Layer 8 of a small transformer language model trained on English Wikipedia (16 layers, counted from 0, width 128). Numbers have three digits each and are written without spaces.
A neuron adds its activation times its output weights to the MLP's output. To switch it off is to set its activation to zero at one token and run the rest of the model.
A neuron's activation on a vector x is GELU(weights . x + bias), where the dot is the dot product.

Input weights of the MLP neurons that the questions are about. A number n stands for (n - 500) times 0.0011.
n33 (bias -0.064): 747559458706871244706577251443742313625537381495569554683287258536271495457533287387513701361818676402630825495572381334522472572423559537620518589651919628616408491627676405610505258404668420152397279182736361696558519596396338636505680639389661631373363491745518739295364277670462500590417564649358361408396204305358291672505540491654624435509697725404486336563389402500464395419459
n75 (bias -0.069): 294647633744592767754240500572556637193551523458815372606414491790634463563328562490628472755485454591950600532335426550522184733394885343334628529460394509509599347337685355670410408776574278500638394456565191607545447549495523694610575243268561666435551505386574342295783386404573657550620274452383438561616604566147376552709319523542406609445431639709338199611135300403306477417421
n123 (bias -0.081): 349555784705495495433357519549449720505374677373392477615464853270471109548329429433605467368618371341887609601454422628527495245629560552486441377470572576491627139247524500438571365561394327408804677635648656324246214757250629555424519715665687482560398410396412510557390432606398491550330659472584448645818495817365339164757680713588570590403541146519324657260637357524624486829491
n152 (bias -0.094): 785544375777403136273720445505456397609816845709267707485309451738419233520696286419327589316349675399845560529650280490711599356578505540276702354741373652545321260540531459458570229648397556558329216612412550544476747763891369441525530447495441442364549842716667334611794529312479400500173574575475425317536605645617495550284343378300475575539486343122637591690285430357174525539441
n252 (bias -0.006): 357443473446487621641439273355496630536527522620326565963285584513491509449681518755396641625523640500778347640214488496525353573435113572630561527533455768599473329663422367458414486655500655718626791633676302738646283437434535443464340748608318832443601374332575328338427345295569446591301349590327356442482343720578316379698402482452434693448262368513329360640738730623304315635478
n304 (bias -0.002): 703735318223573679575299435262587640560348707532505639750491266532340305142660402628513418491587518366528495446478692711566412675323705753649042467676788438430616783740830419478561290288322457323626576609400383358335458439582495659509643148560417455500450617424537519472698370590682584572643597537569537440809370593486416514648322436495321472732415500614573331382323242367119308459422
n317 (bias -0.050): 625552713475492257584516587465230504521652434430405645437297721488554492577663425673580426504414654504500146512564458528602612444314398508463552730365825721467368374437261390527713436344455458711329319649549508504376328449280565565471351109404599366613349705708569391709584436635380529492447512558808458496623558475402667433350389178520471583549596550300528236500754776322472680585549
n338 (bias -0.016): 386419505451586628495745490556713520407515558417641685565570611519614352515629451669505312676434428382485367414557725263869505301462462337916491475248580411461597433550570210477638189621553635424889883284582338789392451730447633581584471367652534572600466633802543653303291208375217752315775232485398716485465495554345510480409280442337548642600803698495126085471549362355471630557178
n358 (bias -0.026): 453655326388522477630335518449553541310364649416663581500088548522366556514397735256474343752574491590553429427157480457563584277539591656287431446593351504371482587464664482366455486518422428734478333577557558356811831571339513231741345414691166664297286312483330451420626590559733482517523734469597825447545199611282700500450551352348557735470646262439496616530518433514647718779352
n431 (bias -0.077): 568470624736466592491422347600548423113530513395824521665399431470540453527300350209627582614408582602451725877219621713492548636642176620592253185481437487469583638594455666746491369443604451350416424725418690617276682417556607806367452205425491689032439482636664553638509538509586442594458736349374297278437496425378460597450664483487587562543440388552483264367606598491543569556379
n472 (bias -0.073): 638592509627551378548652440557274679534568500448414701399786449500417496420391310627650568672666336546478704458337766253508225275319729609379295439196557792695457462553393654561496438603746482256326237487623513551521304671644235504574655374478654298445687835475521373365570575663669374350194371596509418474738509556566656708460508649407457465500625430330415522555639252390698309525432

Output weights of the MLP neurons that the questions are about. A number n stands for (n - 500) times 0.00063.
n33: 342488354529385572463343493633465471651527549560596351348383609561604683362309314413553651612559581454449323503379450763537461406434607390352557680711688443611477409625589297515531535555570401421665567701626529534445676418623556409439759346595362527493480444496472603758560513685361486504414658541574145353458561500447574388569619394534376687527441315427473631457644319028391445482553
n75: 553663512422461448233377638731522508504457330560409441574619370685662486601638632378534471496400562496393500751562519508516360512504376665652367403492504421514706343481351603442181245554405635393651493673360624453442465406759465530375430539719711442545310250672580442557635580485875283559265556450537451250408746613576570466508801542468507363390555480473428441439481175396343640401519
n123: 404603958612532738305544622449230559430482402577392303484381512558368382734703414256362742367492452226417396674408434382443582730198314415394500435492600779438429394325327517468417435687379628622448561796726500474295518694729524633475701532478496492644406516517418376614411428640534586540515557567489513294579477426488372476441351460591515375504532395532463602715613689630350380633301
n152: 483474277496241563317524564372512360603545645131477429320811442360425556462126337560751434512614496613448594345447694500694524441384555575591631520377732547403930448569449586707691620492562390425350286541393512634472253430551740380191434553519556517560465270328382598399638467516461428582462429447660461703477596452542590484677588670682747480564316504686534475360492522363617426244363
n252: 512479246613304696484643546546496167504443595713274474363700456250311557362605538450575378422671543441834676547384549460394724680408485504459887612246676504539293500512504636454678507333596647567566485567508625398435585571426433637581484453360239517633562504668431434373676440496439511390467460486507620327507546398110277607492538330436406454423523715492608567496371609355634555508697
n304: 580558619354473598542367560526537564739325523599446575808481449381742458484302552364397822504412646460432540528263571387550683414308303467154587570488393552535564330397544354584596700241540389371565449539515446711686687636379535471599512477550670553601459570411561615587293438366476425770475398560387658462420545623476742444693481424492338489344550504295465305699238759551428546372639
n317: 540497181326318673547644594528628394413451610594464368554682436321472407377397485419610668518431265542291582430516482432526349571653411555688365479475445675471655469500585604535523545803416443419506485442519456485663489401560574380520497589570231379432591500717506554578586471423617485647515481526364382417545621441467395544694410576382466515440532510569558626407450272643566516401570
n338: 513556252476460303552836563609350291535401565538616452420615687540267526483301473468465711717416556454315796714512403374670512553504516384161251599504481217694550453313512394345608500548243532354416473626601560418373623528645541458662516424652323517648368431605657540693542424597542306395593623533405381630394328617644376622500594599616654516362347440869662443430371389404602496324370
n358: 546508421478333697544489493554354493446412609500307508541609489516446483496452259580567393570441482451322372408283303399485705496416414404402584518596699650527465420753511586687604377511357393170625514560586518393347480425630433521370352452609438578586771348461521618336738503471519558515507651517398410624224691561462530782172612577729525691577448352398364395551608472571580456410793
n431: 563300504486560471549663317510476338476532500672402450500816525492514329394602592497480610537374254570659527571437520429436497504387262456444623466496395490708442376654689585308464177741467528479378326539565605487299576415624308347685525615477486236575347451312388493479348431687496741570644572591400641354536548476554500393514772507623584527452581599455565564449418444534510595527453
n472: 561525359574281784605362515473526431242454761168427364488596575702504504435353428458481475348670465607374567557442391674520542476526477402426532623691294485443678313368691331384528408604412690468628470425473449329416507496544626537565617543317351488398554590508595655707346664300590627656417472464430689465529489625468356302719374419347590534549531613573346627861394446541309235857411

Each question names a token from some text and the token that comes next. It shows the vector x that enters the MLP there. A number n stands for (n - 500) times 0.01.

Then comes g, the gradient of the next token's log-probability with respect to the MLP's output, scaled to length 1. A neuron's effect is roughly proportional to its activation times (output weights . g). A number n stands for (n - 500) times 0.00068.

"3", then "2"
x: 647686530329440445266437512661810335314501550624225512341590551367395661586577833401500245474434553427436593367566489377564608650720528403492529342413563453440474663476463391772484307787486425574216785326487323632660468404539487538491620444510466549630455589443453483730476525456403668601273373417424604495387540532316519500294601545545498399521255549490678453587508576514551425563418
g: 695482453581483400608646234501460490368347335529339513422635898534552503667555510530618662325491515374604559814258404443347379381603571459454372476594283249484540380439805722547470476542368435824456580472482711636520481486634578406616707521587400538523398524534644499534453221514641408404560376587431477134331803516544382458478587364348552692410576509409359651564510367434335645634330
Which neuron, switched off, lowers the next token's probability most? n338

"0", then ","
x: 703806446308481486237384481572794428280451649535263459482686528375426658556592731397486315420434645507555616382569446513495577635627536395414580324375596391357504555430439398664446367697443365570376826320364392568769517351463509462583692505565550536663465627439617434768520495510504597600382302548462512428447507447263424549410535572474525347587151588535645504427499622527549317579384
g: 501630484485481425331628530572496456516393553615426447369722616353552374263749532400454615370726500457469540700343551576554470356290373751543815443522378623513482315479290616618590359416555548228202397310372521536176677359486610551647321470452625453567437712235558584435520488602358629479424581647536485571444755351307659641592693762580572633325380491610344570650445617348536498300558
Which neuron, switched off, lowers the next token's probability most? n304

" the", then " first"
x: 664690430355424495278412419522683382256406580670260257453702411542568716529433619349526407602290589539497569314567427541481487529716488306457492294374357459464410523434423437767575274685485515586359760315500419505510418358462581562535568492612529425632567572465496481759641635495549598638317379483417361428558540587337539484463498678476585340725212427492705648510472565599675377620500
g: 542356343410727632466468433470856644648495724542667516479414367578606494543421786327381564511570374495483362294520465444257493390485393412442265333631465324450631572057576560486323576484397389629489479226452521506428426610417455603514515613658483731342507602458586512466654479589528719448510527403735401479710392450417651485410371505728468448486712329484586496567739317558382599312891
Which neuron, switched off, raises the next token's probability most? n152

"9", then " |"
x: 731540446441385453281365487690697341275413445635244416400825434259436640560528668282369276469453688550470706422492434490523506639681412441538553415449510381323421429597495471660510366546418372597371615387458270615698498430615619559401718447614565582707623553551603476799434452632556539595331447540382379534605566430304474597504717651459495424678313353599693425491420604510361311622417
g: 725588437684257646415382363421499327715555423488567330395352514703716400730532548129392071362503444627428546523506724309495414598204621329541448603685553591551574447395417578481531520579593342368427402499654514543208350554390526616579614335528387458580712584467582523463415557590309659559612487579653634402449383286588545569574609400384613547436560498553428621356498618718493836468289
Which neuron, switched off, lowers the next token's probability most? n431

"T", then "H"
x: 510582388323440539473393561553528406301393616524200422497721466491273655641749683420437396600387659496383650374554529299564640603720577433330561366319462467356415662555403440703498392645537306537243850324448460427745589344300629460550394437611547545739596523513426398677493499430608504484317356545521452330584480381189510489642509630477540323580431559556723578505530668529581459704572
g: 478493344334488587344351524412517398742495439752421359384762394345478656415098441440582526509487524616548628294320658440608540440424564523622657474478590447575411535682498358438782429446256586634765448614562247576500427551539733504534567541425370323464490343473339574486565530612124564298522558599521416610304513429351645409313577620761851606347663521652368336576532442608555632581468
Which neuron, switched off, lowers the next token's probability most? n358

"ed", then " a"
x: 664835338335250587366449490511767456335567542511136569457541473495375598566517649379477515576373605540589555309481426383617552670596594361482545544341556535486250437386287526578577265559455385402157699285526455590653531436534614353559572480608549310648591666497482399694547567615598684475351487355385559496636682377332416566468478563542489288581416768566741484508422577482388428608499
g: 554443327430576330440554496550495686276676529459461496354738418268577850540327442520545655541633703810394774461574394675364272241554552603534338781596420427544463380579393709503505536526338405574690393278590382621430464641401497687311752447403433454396470561445404576484434441511763478532476316581263355654506563535422278419449499555275540521250414544621598570500470640370574392643737
Which neuron, switched off, lowers the next token's probability most? n152

" are", then "as"
x: 498689381297506447327459454586747317185454522543259495497721593343428596509570723528492327558372569483558602282540463515536421581616519434496532406339561483581408496301447496728560399634608353539298723272440302611654378465424512423499569419648465315779503449394345415777474570710525643511352457477543571471479435453284573405519511790573560335634322503512846702530375642559501472656482
g: 227324388634599342619332588717382503324530596750545519572495545621374214316728560580575675381437815366648660489416393587567534406445416617504521284596507457708622215353622183371441495503389366588548594486273566466789531429522573410677640516370475746362373545502534340616470456490353425486510604662528445482482370719675565358493616517532237399534373658528439633508342568716363590614304
Which neuron, switched off, lowers the next token's probability most? n358

" house", then " with"
x: 489699296245595577420405573504855359364321350630303466496662461267436658646507598448460395420358508477432682372609393635490676597527443457663576376235624391503314459454331469738520274650574391534302809354607462484603361455573506480522689534459603432644454546390493436739360540531344565550477455501409552486535504409280463537613504501555499270638335528471806641543448556638673491693439
g: 614489515530460693627578732496577406613462293361284497770393447606448538660562654577138347579269347604897393623511514213332536498345311609392506786445550564431549661377381474488490323461467594586432591434249623505544179338454539549591509438620599488453550391562241379448476556331592624703518552455680473495582383438415664535427545347629575494613562798659430594242469333615457624525413
Which neuron, switched off, raises the next token's probability most? n33

" to", then " the"
x: 678761446301332500278490481520653233268421433598162310358689420359412669555570611506510379572383543508468682351498328466523473489619487468579410476352500569477382576410490524833421467663675309559251793413583428555618436405529428436613579463602605443644520714467491355753521615660554515493368359402384506482534480428382318544492533561457517412683396555464755603434540701449611580600440
g: 599568561540652634581406510449483582518824334531539593528681624477214547312480385395637442356446699501424545554368544488658464418549559692529655710375280523493297406466359379446787458613405400524196421399529428469660428333415318559744500355498687353594352613900615522457301496393594376464593387409539440499724513717610472648646589307222470419437516534434467248311376572470573475797621
Which neuron, switched off, lowers the next token's probability most? n472

"as", then " through"
x: 542651456320449347315436435686664454274574426602298466349740455387414628482586688491410428630286735535475627355482432330490504492684457497438603340368500460497477507413434454683488411620607343544224743250473364581639155454614543523533544465651455398742617651467383393682346480687446727526319462427608552444591391490334436521397724582668560538584349410413695768471462604481663457649578
g: 675463648638557656609448562667259590286155506470457423580564634419511573551345570482554550563263459565418494687515734377287555666513361706474501190500624681428658409307493521509455436431301470588425566488541560606597456572473648418545636663491446460440767434424571479520851690694501608518663475450639603548566619229400396578280246374524589520408279383591546141506476477461205539314344
Which neuron, switched off, raises the next token's probability most? n472

"ke", then "."
x: 643736418243553600414491553563715370338491527521335566291751517380406561648561652427326330531310477449438737522688470492443551639523497331627556597361530514403320454612525554714555364457505382581444875283462433490625335364602446490374572276504526589813488625439469299780487580759435439403468416482293510519671375343295528558493698510605389428630469496285651537455456575491503449611417
g: 281468738249550382493557619482744625351404440604549636540673370361545385576330449421771819538686353670603503457197554534590489528470467604585562399516381535343505403599369574574594507461605557583743440533653294690451613416645513560443306682394548468349676679372567482517639273513403084430254217647264687553436465527500476602448387452672580445555461531397618402638516612395340279529437
Which neuron, switched off, lowers the next token's probability most? n304

" of", then " S"
x: 741739497294389387284473403526594436259487624677301412469571516513570660581575616602639409580424608512405602400435368645402448543770439537459626505375452453406422424376385538614627425708638328550028707231502368547530434300492511435497549415494601363737479669561456496787435652562400549599361406443373602361491545395354490454630476532464502364565298397511665503478633675553638523597451
g: 562360391480388760320604492591462607701291479536457727525343589550398582637411714274686493325535427458306474680247786552683436414773445242419432341692554482602639419523532588260613583615422350577632541611605456433404597421660473502240518658720487364474597285458497464643276169373378514496433462430505475503371486561492455305317431669641600708410644396477458605728350455645684541426552
Which neuron, switched off, lowers the next token's probability most? n317

"5", then "9"
x: 704499438319333442356425452635686404293360339548325407445726411341456651530619715290361316492458630665433689400526317514520514665746465405577580434499464351359440426605427560609516389549534331550324688392535270568710409396588635580405600394677641559675735487509541470774530547646588521574322372610340354519662537306289578545462588658503588361691267410503628472436445595471443386720479
g: 376302385553635560564492573371527555646229292463479695440457857558380860538430419705682570565370479448592533675348566667662460479685409533520573344615725366538366646359614375421410588574407529778488615709575336558524316474301539359352511511672538630357492346642366283551330574422618379464353386669547431470614372522440395523427317457405451702392391793436525538339374479488302825566427
Which neuron, switched off, raises the next token's probability most? n431

" a", then " w"
x: 638771515348440469273516514551623455327500430562155340510676469359455648574611655320434587619261536513460642373557386421468595616749562451358452327428568447455435388442421507700546482734693397476361874389573338469489348482529568486513626418605487425738597554474316367706426605558501536522389437502383375386461471560328452416531511733466591327708288467496711765492463552552605322700434
g: 560770606409717397417705487681567433445571600166605630578349304700655477560655571532520386482720343615365450025503678441449400641520281488524455315570443630438423331663595556464421667650397485340635596591411353525441474359722510721340528530540272265332390586516580320653621351557660320474299467432294575529554573544673593557647379477466477497419427358444522672550685540645560389458304
Which neuron, switched off, lowers the next token's probability most? n123

"7", then ":"
x: 603677433275380541302502515560732365385407516493227521483791569315467650613622695358507266374454767550549485346422585394566572673686480325503532388333610514368412612439540396618428399773378326515309891327464408493658523423512599539711551419449531578759546624403598406723452466526507626582281300469478626486362557504365589543409601468499603348590386537530735551428405508516426301598420
g: 879607383745522320581321504248683620583814548289222500534442441343533266599397443563531466609470515441666702332554584445552538417458610482567776504449352660496518335556549552618566529540410562537618428435739458628886365311454590432393280419509573340494340264359423774531568541353363676432423403482716482522320651506368380605592399626469249469498609395458439701467411552463414520629422
Which neuron, switched off, raises the next token's probability most? n338

"z", then "o"
x: 699763552312375417335315431580621373370380541478310546510691314441432653522649646393271493521420705505416615447489375587450462681611359378402676503513572515454359497467452328740575378423630305484189661344350394434668415296562425614574624498549504596738594670544322406735484470829412629398456541507499409521441428391431388533523573499569504321558369622464640631480388771552564523760407
g: 702430336478378486329563497294500553439445747499724631195514513675400488262572570678812481564400481548473205671445397614398609456454637200503363483410413569431593397556799582550578364545702431518465486437566554666471537490421432521567521342715398413556294411633874270526591431728560430489655502397417282404475549609540230629505341375553711470491638674385625663448665328379356545451384
Which neuron, switched off, lowers the next token's probability most? n33

" |", then " +"
x: 625672473278366483290339510523734287242509539528354362365672410340392687596514718297478306509288589511466709456437500480378368605686462464552551427542536435469355587399436396685582380698513380554246765367495329580636475427551599500497538419653569586634425499707474478674605647632467624620349421483393564415433558491242496601446652661368518375725349419452712377449522682546630410626555
g: 426361536567716432525465413889560389447430346479581664531556529521450367468421559707608907562437565450493549688350447674464679504437439570413539355539682521521773533398565444139652526498417525581281360478545405213659529448558345572611438698516380258258267462537417395740400329563499345233254523573549625584403648684512492508690611447521471476474492408343425687232646542416464527635621
Which neuron, switched off, lowers the next token's probability most? n431

" |", then " Team"
x: 637650431301423416548310474584579379467409447389446393458598595545490642497510752406360387575449540536398548492461337403463525636629509281592526555525650277305242491419435456669543355728565398582250670555396488468681324473443545530434667280617432443677535570485307530794659679557390697475366519530417580422375552495265458470415597623449388427690149593404739556481678640615619457668519
g: 371529385716309647285611901449584568161255553505780524395442393569423373310443443661379564421510332434505360424469694277446246545343324571300510417639411480566534640578610721673597441624488444275534564668329371404677669385485420467662474385572567479713534572415693525571511354676582510500590447638521445498442621437286411755724420614564438455447354649333488634677369616427393529670459
Which neuron, switched off, lowers the next token's probability most? n317

"ar", then "c"
x: 548754382356392634382427489479625509413469510415350365560781560458395710611522646427265474449460667526412462354356577459482693600407455429456524337405515552466334624367520423616446480676522468505281876111519291428715339317593525396558510662591616512675434707410594372624495530709513767545419316450328528535426473498372354506727640640443409289485487555492659518570548756490502499627378
g: 478371687543496358508513782553556365514435492391432323553650469519378633424597518440426535320576482726680607646677355414496479314466560783299363637679443763484313371555617521279459344429630470774484499426609482512642654801460456442507522406266469383401408557695552661195620645568564708305484393358582419427301458435499376478566453500646634873258447787341555345507412465473401521369383
Which neuron, switched off, lowers the next token's probability most? n252

" of", then " My"
x: 706772449265322471398472533581790428208529648665280400302728468306344662586555629475493408570382570554419637350380404487484488520670528454614430529206556566406432427457418508760601447569631342602264671362465462446619361302534476544555630334521583475818470682514421397696491646671476528482338399462333424446496526508397476465514454618535496359529358486425834570516494590633583434698451
g: 232349536555492574610263633581502501506559507410434651588459334594310538496644584084696318232539365407318729593308552618569432403462257402529439745533583386574397492528277489332513276604463498413454451647615645349806445447807460509604503493585490508631529460545474539331573575296465643378607701637525353399342420661706641563558695440380550239412689572648504533308516605512681430669451
Which neuron, switched off, lowers the next token's probability most? n472

"ge", then " Cup"
x: 535689570272428475419400498586587321457541601521297580474771478464396648485591605436401271412432485457527563359438426484380652716479546285456567500468552604474326570496411349765550289578757407595274743327423483376621323358588525620476548317545418618882555619411302459791447486569288705530271396506409526497600559462391498658437629435585446321589364586444692480623385653523490586617459
g: 647411361741576424609458360215567460599443459507323335428467538586757484605562525436440564393671611566316380354581306305511383448718538559581502510594431539829549476515543293787689306388373377401618455619481422465549801464488498402452570504371323500748167585523526565701400288523616615796486534739579387260395640496522572660508443509650543633199474478311383419587608527255431563532435
Which neuron, switched off, lowers the next token's probability most? n317